Layer 3 of a small transformer language model trained on English Wikipedia (8 layers, counted from 0, width 64).
A neuron's activation on a vector x is SiLU(gate . x) times (in . x), where the dot is the dot product.

Input weights of the MLP neurons that the questions are about. A number n stands for (n - 500) times 0.0017.
n4 gate: 338 503 435 518 401 741 515 352 300 456 525 598 593 429 577 456 455 808 445 421 505 441 484 324 394 513 594 514 363 482 239 554 541 450 538 500 528 421 511 355 498 491 517 223 555 243 515 611 577 661 432 360 574 485 485 415 636 481 581 404 479 438 592 578
n15 gate: 474 312 741 337 402 575 624 519 505 324 541 919 525 460 381 610 554 628 235 476 537 626 441 517 518 147 635 396 425 496 623 327 526 481 556 534 595 561 562 437 222 336 463 498 465 479 511 462 591 350 444 313 575 610 457 501 548 573 369 376 586 399 512 847
n28 gate: 497 403 416 559 489 413 498 600 544 487 662 363 737 423 431 538 615 383 419 378 458 570 422 507 491 462 637 525 520 665 569 363 360 344 798 550 508 323 498 552 388 307 330 439 464 407 336 685 586 420 605 371 582 404 801 281 697 412 775 322 500 469 594 611
n37 gate: 712 600 318 474 528 609 492 493 388 479 416 626 597 805 307 602 451 469 394 547 563 489 654 512 259 463 266 423 553 378 577 543 607 662 576 610 327 548 607 537 494 541 351 526 561 512 383 418 400 502 492 642 516 504 713 326 305 484 254 371 452 542 535 447
n46 gate: 403 620 753 369 446 688 514 596 465 451 457 497 528 427 525 750 397 387 567 760 295 446 477 632 411 259 447 365 543 654 354 296 299 585 491 363 479 518 294 366 486 610 190 366 454 379 507 493 393 206 397 574 544 432 482 491 505 819 505 572 363 356 451 567
n51 gate: 568 410 707 531 488 487 85 385 470 424 375 464 512 608 510 549 581 341 429 333 532 776 641 526 465 455 501 675 608 599 433 381 595 410 436 600 386 234 321 698 480 431 643 633 536 395 538 487 377 511 619 498 611 627 613 404 608 497 400 682 298 299 654 411
n57 gate: 636 435 581 523 527 196 466 530 453 552 349 369 666 653 431 506 759 532 431 623 476 440 369 544 199 447 330 478 668 473 714 436 433 447 528 549 596 509 492 545 620 552 633 548 742 609 600 591 420 531 325 498 496 490 366 341 562 453 503 494 558 416 480 422
n59 gate: 528 622 421 503 535 798 540 638 501 430 494 508 481 465 511 661 491 532 618 453 384 467 570 366 456 349 601 564 262 487 443 488 353 565 515 476 371 374 651 560 468 233 475 645 449 388 629 496 644 531 367 566 565 340 637 606 488 420 372 571 438 367 316 650
n66 gate: 276 469 447 405 372 568 502 494 445 141 656 812 444 525 554 550 493 597 650 485 503 569 253 259 540 442 578 599 686 365 408 481 492 516 521 435 480 476 375 375 337 352 612 269 399 378 792 539 663 604 409 491 703 499 501 462 605 624 524 439 881 349 482 632
n73 gate: 480 429 323 362 422 695 675 635 516 270 285 876 532 482 694 695 536 623 629 425 590 349 424 421 411 288 817 654 572 706 453 494 419 420 334 588 207 321 348 508 313 617 511 84 557 377 559 503 608 392 487 289 432 599 336 463 381 532 676 950 603 446 558 737
n74 gate: 568 580 527 438 477 719 474 651 476 242 520 559 588 332 561 561 377 510 521 635 247 338 608 533 522 394 387 419 439 463 438 415 333 438 506 606 464 362 446 349 548 498 538 481 474 304 773 473 691 419 318 340 545 342 618 464 552 428 514 441 448 258 458 974
n83 gate: 494 727 501 468 426 535 744 652 543 489 464 528 500 330 418 577 624 679 617 622 557 563 262 462 458 592 578 528 625 462 481 523 581 478 302 632 533 613 469 392 408 341 460 528 371 453 601 322 479 536 313 340 380 554 577 456 608 762 424 554 626 445 455 327
n86 gate: 370 524 523 539 593 783 515 650 535 562 352 632 462 441 555 672 312 535 421 393 260 554 474 431 557 425 496 492 480 369 374 700 498 536 390 567 373 541 531 534 539 527 610 692 373 406 704 530 560 485 569 499 335 610 459 579 462 369 462 602 552 325 425 459
n87 gate: 469 597 639 440 393 354 660 658 323 359 450 560 555 263 366 530 381 619 506 599 531 640 403 490 384 639 531 512 429 431 647 553 369 507 475 499 539 488 418 638 560 409 565 368 436 585 712 665 525 434 693 533 418 346 461 518 636 627 536 599 292 320 409 390
n90 gate: 473 445 656 345 398 525 238 566 528 585 403 360 823 551 675 529 413 373 670 490 483 690 512 193 495 574 551 667 379 435 435 387 590 320 415 438 376 368 475 467 375 565 592 440 769 718 453 564 657 628 560 237 705 604 551 420 647 634 746 459 481 474 507 343
n91 gate: 454 395 567 313 527 644 666 585 358 346 625 540 601 644 488 686 579 524 672 536 320 524 479 582 554 155 492 707 471 467 638 569 481 587 642 255 343 507 610 270 248 347 376 261 454 538 427 395 508 558 495 313 652 521 479 474 620 546 566 397 630 367 686 546
n93 gate: 549 488 655 622 428 454 419 406 536 712 442 371 417 679 636 589 492 601 616 579 545 475 375 436 499 584 414 506 459 435 536 420 629 414 349 745 683 573 541 617 400 407 626 436 566 379 582 497 449 540 376 552 520 492 348 395 513 402 397 449 274 605 468 472
n94 gate: 676 583 639 411 424 646 430 334 735 486 656 407 689 497 520 322 361 653 305 524 516 579 509 439 473 486 727 717 524 447 423 402 551 307 515 788 606 390 400 422 525 544 510 387 398 547 478 560 497 548 482 382 697 275 558 503 545 571 527 789 599 385 312 556
n95 gate: 554 556 542 553 569 765 578 431 251 470 699 689 493 561 711 342 676 580 589 460 505 470 418 570 631 509 638 615 489 765 484 458 432 545 596 492 429 359 531 615 497 282 640 408 489 500 399 552 582 437 423 465 770 713 357 568 613 648 574 603 526 652 596 435
n96 gate: 417 226 413 480 594 362 567 492 674 636 210 547 637 717 624 457 634 515 605 451 87 513 306 647 694 510 644 384 425 637 321 614 504 359 355 537 525 499 307 220 733 264 410 577 623 589 455 462 523 352 504 499 521 433 423 357 352 527 460 615 648 489 621 298
n100 gate: 470 565 548 276 597 536 405 454 541 527 450 385 562 538 620 554 682 595 385 458 547 540 431 193 338 539 531 615 222 542 494 641 550 384 552 598 723 326 412 467 685 428 449 478 641 426 725 391 810 590 474 397 758 428 296 457 628 665 622 778 551 603 581 474
n105 gate: 676 447 618 437 563 526 510 751 450 566 563 626 432 833 634 478 680 475 346 375 628 366 646 490 330 470 437 613 516 442 626 582 562 695 514 388 624 482 587 367 594 461 509 424 420 540 643 501 191 586 549 673 646 508 389 381 600 633 630 520 350 350 632 755
n107 gate: 518 365 616 650 399 674 671 680 266 121 677 598 399 413 602 431 626 381 432 547 441 353 471 350 561 210 334 536 608 461 414 552 473 490 607 461 270 399 378 640 430 432 441 452 368 474 506 619 815 443 235 489 457 546 471 474 513 599 613 415 600 316 473 817
n124 gate: 462 218 542 759 554 240 525 444 506 405 562 406 540 390 736 436 605 605 779 438 482 608 454 509 493 515 637 482 489 433 602 731 651 292 636 592 481 455 456 573 506 458 645 530 756 598 540 334 748 438 447 354 536 763 566 480 729 475 439 464 640 552 586 417
n125 gate: 457 508 302 603 654 528 405 498 373 439 585 468 486 510 487 777 459 467 456 281 467 545 698 468 425 659 533 513 206 432 601 528 665 509 513 566 519 374 533 556 475 731 407 529 447 430 675 277 453 540 415 598 537 379 714 438 462 341 526 483 490 700 766 650
n126 gate: 383 530 145 529 515 579 615 615 457 518 525 765 612 427 494 657 675 618 444 526 550 688 489 434 381 277 448 531 560 448 543 394 696 658 580 679 561 531 411 434 387 572 544 467 274 461 246 357 478 560 397 554 373 464 567 376 527 324 539 437 297 327 523 544
n4 in: 332 552 424 594 411 494 406 537 525 425 410 346 488 486 308 345 522 718 380 562 515 489 558 581 489 441 570 611 470 370 384 458 655 366 569 561 578 599 511 525 658 539 486 551 481 388 488 405 641 679 519 390 604 525 427 470 589 590 491 395 602 621 607 410
n15 in: 354 627 375 579 224 439 411 471 360 379 554 380 632 626 439 436 692 439 698 480 747 502 478 459 427 477 269 539 539 429 511 657 724 467 580 520 386 169 525 516 562 662 587 522 726 571 561 481 566 646 547 453 446 392 557 478 528 420 537 440 408 462 398 362
n28 in: 615 677 405 341 390 329 457 453 551 721 530 426 548 314 473 472 575 451 517 508 430 497 439 335 621 705 452 564 539 508 431 337 369 233 609 561 461 464 433 594 629 549 452 321 410 546 315 721 397 534 691 493 435 522 670 505 537 467 707 353 424 619 519 594
n37 in: 342 440 244 532 406 488 446 678 526 578 428 626 412 512 388 388 534 396 475 634 564 613 525 389 570 492 432 566 489 484 361 466 491 455 546 520 466 403 242 665 453 318 552 538 501 643 421 366 503 521 388 688 524 629 767 311 535 557 498 567 507 478 642 500
n46 in: 455 392 558 559 666 281 378 220 618 461 412 476 517 555 655 500 514 401 561 265 548 505 450 350 404 514 620 592 450 549 439 916 507 462 392 721 351 500 415 702 630 439 589 426 478 772 630 201 486 524 537 542 604 625 252 489 550 363 535 510 481 332 484 624
n51 in: 442 421 424 577 384 589 681 318 283 410 490 460 378 644 366 456 320 642 429 490 639 489 321 450 517 510 420 540 440 521 331 592 738 522 542 470 707 515 612 474 492 739 558 457 269 350 636 374 484 655 538 476 425 352 479 565 526 542 616 377 522 391 320 480
n57 in: 213 500 597 485 548 590 529 414 447 563 658 260 618 384 521 404 527 519 601 481 463 378 434 375 409 472 488 610 543 577 522 567 613 414 602 341 621 546 365 444 426 425 335 435 463 423 343 673 425 462 626 389 516 652 473 646 565 643 735 511 696 631 468 608
n59 in: 585 439 606 666 516 504 442 566 551 322 525 499 538 374 522 670 621 408 331 456 388 561 413 445 499 267 529 701 592 534 509 514 430 335 603 352 584 518 194 498 429 609 504 479 470 492 649 344 461 544 494 500 546 470 407 372 478 671 579 507 588 420 532 350
n66 in: 382 430 452 455 542 639 673 481 323 380 473 588 399 343 394 369 351 531 651 463 544 552 332 329 519 279 636 680 464 338 562 417 367 530 540 345 556 596 477 476 222 665 343 320 495 641 462 381 471 521 233 349 493 392 488 598 381 476 360 495 837 551 395 345
n73 in: 735 724 574 492 273 365 678 397 439 642 415 492 581 580 452 501 219 586 464 558 368 502 358 145 613 543 558 722 390 503 340 273 311 509 358 533 592 238 631 391 704 680 532 472 599 744 460 510 362 563 502 405 285 549 340 593 470 533 449 626 600 536 416 541
n74 in: 658 431 612 554 429 364 646 349 308 515 400 620 565 259 359 239 531 500 393 520 600 499 537 551 483 594 502 338 349 561 477 407 538 441 648 460 528 425 453 285 442 216 547 590 631 478 583 614 540 539 552 308 535 519 819 673 589 661 511 473 431 301 543 485
n83 in: 655 484 518 501 446 310 383 471 671 417 535 426 561 589 701 709 483 473 625 392 357 432 644 549 751 482 589 502 604 682 489 397 485 566 548 454 497 600 526 412 453 331 513 352 617 417 560 494 343 636 561 601 515 539 429 391 267 622 382 470 517 543 636 618
n86 in: 291 531 588 513 357 530 359 517 502 647 426 478 407 550 536 457 238 397 652 476 446 591 285 541 400 387 450 509 540 400 404 517 585 483 543 190 388 518 669 693 600 548 559 471 518 581 361 649 576 436 557 572 435 633 505 512 236 481 523 459 405 499 437 634
n87 in: 447 431 381 544 628 485 497 387 422 624 408 365 490 691 618 412 502 443 387 555 467 491 499 446 614 613 435 570 626 445 539 502 693 481 584 608 743 421 403 499 456 527 682 413 511 466 412 451 647 535 340 449 469 649 493 510 365 267 455 512 464 622 566 350
n90 in: 539 740 606 590 499 622 577 473 788 575 616 645 590 328 513 401 640 477 440 504 610 684 445 441 448 262 400 320 726 671 471 607 506 616 368 527 371 481 591 472 447 414 527 568 481 513 438 596 449 384 389 459 718 559 607 573 352 485 519 617 457 363 527 419
n91 in: 498 534 422 585 400 580 471 350 628 455 418 589 482 485 547 437 406 622 346 506 430 538 370 304 504 530 643 571 672 530 466 406 403 519 399 511 672 490 434 644 604 578 532 457 538 302 673 837 410 438 485 361 632 328 527 432 602 371 678 458 520 435 336 454
n93 in: 441 490 681 454 314 567 695 572 441 514 600 479 514 457 398 344 347 516 542 541 517 489 562 349 491 479 624 516 571 560 648 692 250 509 447 384 411 552 494 417 847 627 507 596 588 442 549 613 482 443 489 378 439 480 415 649 446 530 664 477 560 444 510 483
n94 in: 506 401 582 577 489 511 466 546 490 580 643 364 418 220 708 332 387 497 522 300 526 540 673 240 699 476 313 538 512 589 741 391 522 415 362 446 397 477 523 493 375 445 484 355 456 353 485 547 604 351 515 471 438 373 749 407 448 406 518 472 400 583 530 352
n95 in: 516 606 530 433 582 509 540 582 525 509 597 509 374 604 562 386 756 581 435 453 524 316 529 578 725 438 602 640 453 536 537 597 426 399 430 308 595 458 582 533 552 332 531 546 503 516 685 488 874 535 544 481 519 516 453 529 495 454 320 502 413 380 412 569
n96 in: 471 532 534 700 413 458 621 533 514 808 522 302 419 374 370 544 408 418 471 539 547 449 779 535 507 536 656 505 596 339 637 588 452 524 245 247 370 384 689 574 538 414 432 425 303 525 576 307 407 346 370 490 410 356 655 441 715 546 611 168 359 381 620 512
n100 in: 260 661 447 587 618 522 439 630 559 533 482 583 565 495 487 726 476 444 532 516 396 737 395 339 555 386 520 367 327 605 622 528 574 549 567 592 597 492 569 669 780 618 603 563 509 536 484 352 488 537 664 453 735 486 579 551 422 568 550 742 489 499 419 571
n105 in: 646 450 499 547 225 748 369 368 595 551 452 725 517 513 457 435 606 568 633 397 623 533 484 495 539 468 491 516 533 388 338 526 241 530 414 408 676 527 390 562 565 367 659 590 475 592 571 649 511 690 585 466 549 575 431 531 584 350 428 655 744 431 293 411
n107 in: 207 579 423 425 358 512 372 521 245 436 612 486 693 545 460 340 430 386 484 395 367 470 477 540 413 406 384 583 672 588 679 586 585 512 685 280 439 393 592 527 519 521 418 343 119 436 438 658 431 424 568 542 642 490 453 516 587 396 532 455 696 557 424 682
n124 in: 450 595 353 391 399 510 496 630 547 592 358 541 468 727 428 665 755 461 393 409 383 357 454 768 435 303 444 494 544 451 420 301 448 636 439 432 405 424 488 548 612 529 434 545 518 504 426 315 509 553 575 614 524 529 716 419 398 481 270 675 425 299 505 417
n125 in: 309 535 615 716 596 451 590 310 563 567 379 591 661 470 563 493 530 485 700 573 490 380 705 327 694 576 485 483 521 504 321 649 484 469 494 521 486 604 512 314 535 641 296 487 630 602 309 598 472 509 344 411 550 453 532 385 434 444 268 456 312 540 414 471
n126 in: 560 545 399 566 529 336 567 525 502 707 419 556 577 576 428 544 595 626 446 670 480 618 586 503 566 464 489 610 286 525 604 485 527 584 529 612 836 629 443 526 465 551 502 363 486 505 338 448 315 534 371 456 313 551 529 503 449 330 755 360 511 496 473 483

Each question shows a token from some text and the vector x that enters the MLP there. A number n stands for (n - 500) times 0.0082.

"\n": 571 597 518 393 406 482 482 546 555 556 495 567 533 478 531 481 473 595 500 486 504 557 455 493 571 584 487 522 671 513 480 332 447 509 455 694 471 469 413 517 512 502 523 490 492 613 474 475 528 484 729 412 507 443 632 803 524 387 448 593 528 420 477 443
The three highest activations, in order: n73, n94, n90

"end": 342 475 464 550 437 356 531 489 428 420 627 609 505 510 433 611 467 585 501 643 554 478 476 525 362 300 413 406 529 432 479 511 578 542 408 477 417 516 578 536 588 456 491 749 462 470 500 460 382 490 543 577 446 403 540 701 373 449 367 383 621 539 540 443
Which two neurons fire most, strongest first? n15, n86

"0": 458 508 718 419 533 445 433 489 628 538 364 578 530 499 532 649 514 422 528 350 520 555 559 369 433 331 361 395 358 470 488 588 463 348 451 414 363 536 490 465 537 632 658 489 484 572 356 472 495 581 618 458 577 436 587 496 464 545 544 700 409 563 373 378
Which two neurons fire most, strongest first? n90, n100

" her": 576 640 693 470 468 609 391 428 512 352 464 413 460 336 525 571 423 509 565 545 512 376 617 508 458 358 430 518 578 534 529 548 456 522 414 461 493 535 586 539 698 445 441 572 499 402 359 516 422 426 515 466 562 567 420 769 530 626 456 560 541 444 414 618
Which of these neurons fires most? n107

" d": 483 423 481 596 486 484 582 459 581 665 455 401 478 372 439 471 473 517 526 674 581 250 485 579 637 546 438 439 515 614 417 554 471 470 529 434 535 576 578 581 569 391 395 589 417 592 596 332 528 653 599 467 472 567 644 622 489 508 323 636 464 589 509 587
Which neuron fires most, and how strongly? n91, at about 0.58

" it": 326 467 584 413 376 438 453 395 613 641 401 545 542 432 410 354 581 477 581 581 500 510 546 366 497 449 496 483 466 490 437 579 292 602 504 520 616 705 381 550 594 416 613 558 554 550 454 628 397 409 505 445 381 603 411 585 434 494 376 632 593 440 351 442
Which neuron fires most, and how strongly? n57, at about 1.5

" L": 483 560 578 672 436 472 490 559 601 416 418 370 448 486 452 498 498 477 554 512 524 424 489 466 554 458 576 309 417 456 499 379 568 502 665 404 629 505 488 504 454 474 624 750 450 587 508 501 502 527 469 466 518 549 464 709 459 610 492 646 483 542 423 578
Which two neurons fire most, strongest first? n28, n96

" when": 463 538 553 523 560 542 414 538 500 555 405 535 540 405 476 457 482 366 509 603 471 420 377 502 446 659 387 601 536 589 361 568 347 480 542 536 441 550 387 541 544 573 546 414 464 488 395 444 311 468 453 620 462 515 455 827 426 510 466 532 498 364 526 457
Which of these neurons fires most? n46

",": 398 547 336 394 489 478 400 463 572 560 479 537 357 421 530 441 450 409 491 407 464 370 514 581 448 515 495 341 427 515 578 527 326 523 417 348 513 394 391 473 431 462 472 321 423 511 472 481 292 384 534 590 593 438 537 700 432 612 534 505 509 452 437 416
The three highest activations, in order: n96, n4, n15

"8": 430 782 562 473 374 554 458 593 398 343 490 563 481 553 496 644 501 451 419 526 494 478 483 516 446 434 373 398 611 395 634 568 535 584 501 601 441 513 572 464 388 636 750 615 435 421 410 478 443 555 552 615 474 384 563 625 476 552 451 611 572 442 477 579
The three highest activations, in order: n107, n15, n86

" F": 597 621 569 654 529 564 525 556 606 441 472 348 463 443 485 629 455 376 507 585 449 485 583 535 710 537 522 521 386 374 430 453 416 506 565 443 466 449 418 571 616 481 560 745 421 435 524 467 548 481 478 455 374 525 495 704 486 486 442 558 595 535 451 409
Which of these neurons fires most? n59

" m": 539 406 472 622 613 485 368 459 445 693 309 499 452 391 516 518 378 410 561 572 658 480 634 443 628 684 491 346 505 481 481 445 497 383 487 563 532 504 522 377 512 539 585 686 576 455 622 548 474 576 513 551 439 552 564 618 520 502 560 444 564 578 522 545
Which of these neurons fires most? n125

"'": 480 491 450 427 440 506 516 600 483 608 475 385 429 449 667 599 507 480 641 530 602 380 514 544 456 433 479 532 698 568 621 425 436 458 439 585 382 524 320 554 528 548 543 655 451 386 443 561 469 501 515 458 634 580 620 690 424 448 477 492 460 514 355 414
Which of these neurons fires most? n93

"1": 365 761 666 470 496 504 449 488 545 768 555 489 464 550 478 555 442 463 510 411 511 610 621 464 371 576 401 404 599 563 574 477 683 461 509 413 540 424 618 539 513 481 699 538 543 573 388 615 340 719 491 486 559 444 594 557 561 566 505 591 333 492 454 414
Which neuron fires most, and how strongly? n90, at about 6.2

" Har": 655 619 497 506 452 555 485 491 419 405 423 326 361 326 369 576 454 343 474 513 465 436 479 580 443 520 464 521 419 481 629 463 564 470 575 340 454 527 535 576 613 418 408 644 464 574 437 605 467 464 501 405 471 526 431 686 388 475 570 428 613 422 458 346
Which neuron fires most, and how strongly? n125, at about 0.49

" third": 308 522 609 468 483 524 521 553 513 597 502 470 241 567 534 587 406 494 545 649 574 396 505 640 454 671 505 546 640 485 547 584 490 449 364 494 460 417 504 670 629 461 476 546 474 482 573 645 460 456 500 420 409 491 431 750 552 461 501 389 346 526 486 443
Which neuron fires most, and how strongly? n93, at about 3.7

" for": 538 486 615 475 479 483 460 461 380 525 535 568 512 428 576 546 626 522 478 507 466 461 527 442 558 496 449 394 430 609 550 484 514 590 569 562 496 517 474 547 549 449 590 464 385 555 502 549 476 461 440 483 448 528 532 904 425 523 527 352 427 524 472 385
Which of these neurons fires most? n37

" the": 568 507 538 577 461 455 500 530 524 516 501 525 503 483 484 464 594 559 569 506 474 526 588 533 418 575 333 538 560 475 416 531 457 465 469 430 514 446 553 577 482 494 423 495 559 521 437 560 523 401 509 502 561 562 500 953 563 552 480 525 500 465 484 459
Which of these neurons fires most? n95

" there": 555 530 434 431 532 218 491 520 586 645 416 485 469 372 430 419 472 612 464 693 511 420 436 500 407 483 381 516 643 484 512 561 738 525 449 575 622 753 426 574 532 557 395 582 494 511 434 578 491 630 490 548 469 598 447 639 458 532 396 546 567 452 441 452
Which neuron fires most, and how strongly? n57, at about 2.4

" based": 632 528 578 515 416 482 553 584 523 139 567 452 296 465 499 565 289 508 524 582 545 374 581 487 445 602 409 486 669 398 506 494 534 481 388 708 638 477 585 350 574 513 669 428 460 514 467 661 427 479 474 483 451 454 408 632 454 460 618 641 527 517 498 479
Which neuron fires most, and how strongly? n73, at about 2.6

" a": 520 507 479 558 539 494 511 428 518 528 439 585 647 492 534 562 407 463 542 457 524 560 574 487 464 569 338 441 562 484 554 603 458 496 463 384 485 499 612 470 656 466 455 555 464 502 510 509 515 496 516 432 531 548 473 931 545 542 469 491 461 427 488 542
Which of these neurons fires most? n86

"al": 479 508 410 473 525 557 531 524 445 320 526 653 433 451 469 452 487 532 509 481 537 426 498 421 545 505 382 372 421 594 613 502 593 392 392 403 507 480 530 596 471 529 531 838 522 495 396 487 487 439 530 486 406 455 449 740 425 621 417 460 531 493 460 458
Which neuron fires most, and how strongly? n15, at about 0.61

" Comm": 649 550 402 581 311 545 472 552 366 408 559 420 330 389 409 569 447 629 511 600 470 398 564 601 628 499 437 449 562 458 686 408 519 477 469 449 491 487 480 516 463 444 626 557 484 590 445 677 544 551 514 358 485 599 471 731 440 460 504 432 506 558 530 463
Which of these neurons fires most? n46

"if": 379 541 481 482 417 546 518 393 565 532 525 424 456 451 496 533 585 375 465 508 517 381 703 486 573 444 458 449 536 502 355 496 478 667 429 458 596 487 513 593 579 575 560 578 653 496 546 375 508 489 466 441 301 412 651 664 471 459 482 502 662 433 393 281
The three highest activations, in order: n107, n28, n57

"b": 409 550 576 543 424 451 426 437 550 610 590 402 412 424 549 682 681 480 610 437 651 423 497 725 505 361 561 420 472 394 395 447 539 490 484 490 443 411 469 519 536 520 449 699 503 465 417 430 465 540 543 524 335 521 477 691 499 470 477 443 460 579 479 431
The three highest activations, in order: n124, n91, n107

"ine": 484 443 544 467 560 457 449 529 538 375 593 591 457 483 528 472 462 482 485 464 516 466 587 522 365 445 419 564 561 450 517 581 537 614 486 605 395 469 590 476 482 476 567 761 442 439 514 501 447 574 498 633 346 434 656 785 459 453 444 473 566 428 461 422
Which of these neurons fires most? n28

"2": 338 595 457 419 453 555 379 476 431 485 530 516 245 530 470 400 497 716 405 380 522 542 515 603 569 555 474 433 460 494 363 618 505 493 650 500 622 464 382 575 496 477 600 423 410 377 420 562 603 665 470 617 512 442 522 617 484 589 460 545 523 529 382 456
Which two neurons fire most, strongest first? n4, n95

" under": 456 547 560 489 403 534 482 522 417 501 511 518 551 425 561 658 464 501 449 599 517 497 536 535 530 487 490 463 730 536 448 557 380 624 626 589 442 495 530 405 679 568 574 464 545 579 501 382 508 481 598 526 437 402 495 794 408 602 719 503 473 451 388 443
Which of these neurons fires most? n73

"ring": 178 512 503 438 528 438 456 486 505 656 466 429 564 480 471 473 471 384 457 485 542 568 548 473 423 679 531 494 583 473 547 489 617 557 503 552 494 385 506 517 545 302 543 782 478 517 611 411 379 433 428 628 413 532 538 712 410 432 467 413 551 548 552 420
Which of these neurons fires most? n96

" hold": 362 457 596 457 312 257 613 518 564 586 559 456 441 440 397 463 328 502 486 537 430 434 471 441 513 600 591 359 602 446 478 474 363 446 443 540 529 629 495 414 673 530 723 595 543 469 455 441 368 584 460 528 445 538 498 657 587 473 567 529 380 598 523 455
Which of these neurons fires most? n93

"3": 524 567 347 419 488 456 474 450 612 486 449 614 276 609 417 657 473 658 412 397 605 440 552 516 384 327 408 445 600 533 484 593 449 469 652 540 624 572 364 619 560 462 538 474 470 555 379 447 565 663 511 612 431 425 492 543 472 570 437 434 569 441 479 541
The three highest activations, in order: n37, n126, n105

"),": 538 719 389 445 513 582 545 515 543 509 456 443 558 451 491 476 508 344 531 452 461 465 435 538 542 600 404 360 567 514 521 510 432 513 467 562 572 428 503 421 449 464 535 425 429 523 517 399 428 478 549 649 465 544 391 834 436 453 641 563 405 447 433 429
Which neuron fires most, and how strongly? n4, at about 0.52

" she": 400 557 747 466 486 463 384 429 593 708 352 471 545 451 433 515 602 364 605 547 522 404 480 465 395 413 483 449 426 517 475 511 397 528 572 547 475 703 511 490 483 483 393 466 418 488 488 590 407 496 484 447 505 525 199 664 456 434 445 506 604 451 319 449
The three highest activations, in order: n46, n57, n93

"and": 426 433 489 516 494 364 473 388 325 462 520 520 348 517 519 433 486 426 375 702 561 698 522 559 451 391 496 420 540 473 460 501 497 653 418 595 577 547 544 552 602 574 510 716 495 521 398 488 356 433 518 533 421 433 545 704 416 514 432 501 497 407 536 334
Which of these neurons fires most? n51

" ": 507 534 522 469 374 509 387 452 528 623 598 720 486 465 484 555 436 374 433 584 474 458 508 515 680 396 501 357 327 503 447 630 469 503 507 400 461 534 400 452 516 548 445 484 549 536 422 507 490 493 594 513 600 485 493 770 640 559 449 673 509 526 434 426
Which of these neurons fires most? n100

" took": 402 630 508 516 354 471 478 465 477 368 526 526 450 495 495 527 398 432 467 676 493 338 567 510 469 606 518 558 758 596 498 551 438 537 464 550 558 580 477 411 587 394 676 564 467 512 481 585 617 372 475 608 425 424 301 737 497 464 545 432 348 540 415 453
Which two neurons fire most, strongest first? n87, n93

" through": 619 560 476 433 480 440 442 469 623 548 531 609 542 428 566 711 582 473 502 465 484 468 541 446 446 488 403 491 572 545 485 546 508 550 533 504 474 465 393 466 530 406 560 554 474 556 455 469 434 390 423 518 426 531 562 898 439 621 513 447 524 574 443 453
Which of these neurons fires most? n83

" le": 583 356 527 508 596 422 423 508 543 398 411 600 596 488 392 610 470 417 571 487 549 302 512 541 462 722 518 457 500 481 603 520 319 494 590 560 453 544 464 347 449 580 388 478 476 599 439 568 431 641 475 473 306 460 414 664 465 400 472 209 565 430 373 560
Which neuron fires most, and how strongly? n90, at about 0.78

" as": 533 549 437 514 399 494 422 507 648 593 562 561 542 457 483 605 509 480 531 496 438 343 543 491 499 569 490 490 510 627 457 617 412 398 546 545 498 580 464 560 698 482 536 444 471 505 401 503 487 423 433 606 478 466 424 839 392 424 710 476 480 458 555 472
Which two neurons fire most, strongest first? n66, n46

"rom": 475 580 596 490 615 397 498 499 478 425 574 577 302 457 493 480 452 458 515 664 503 543 465 429 516 647 550 462 385 517 341 450 590 593 546 571 612 405 658 520 581 437 524 656 437 662 554 557 338 465 481 513 481 455 532 736 429 682 552 428 565 477 553 569
Which of these neurons fires most? n124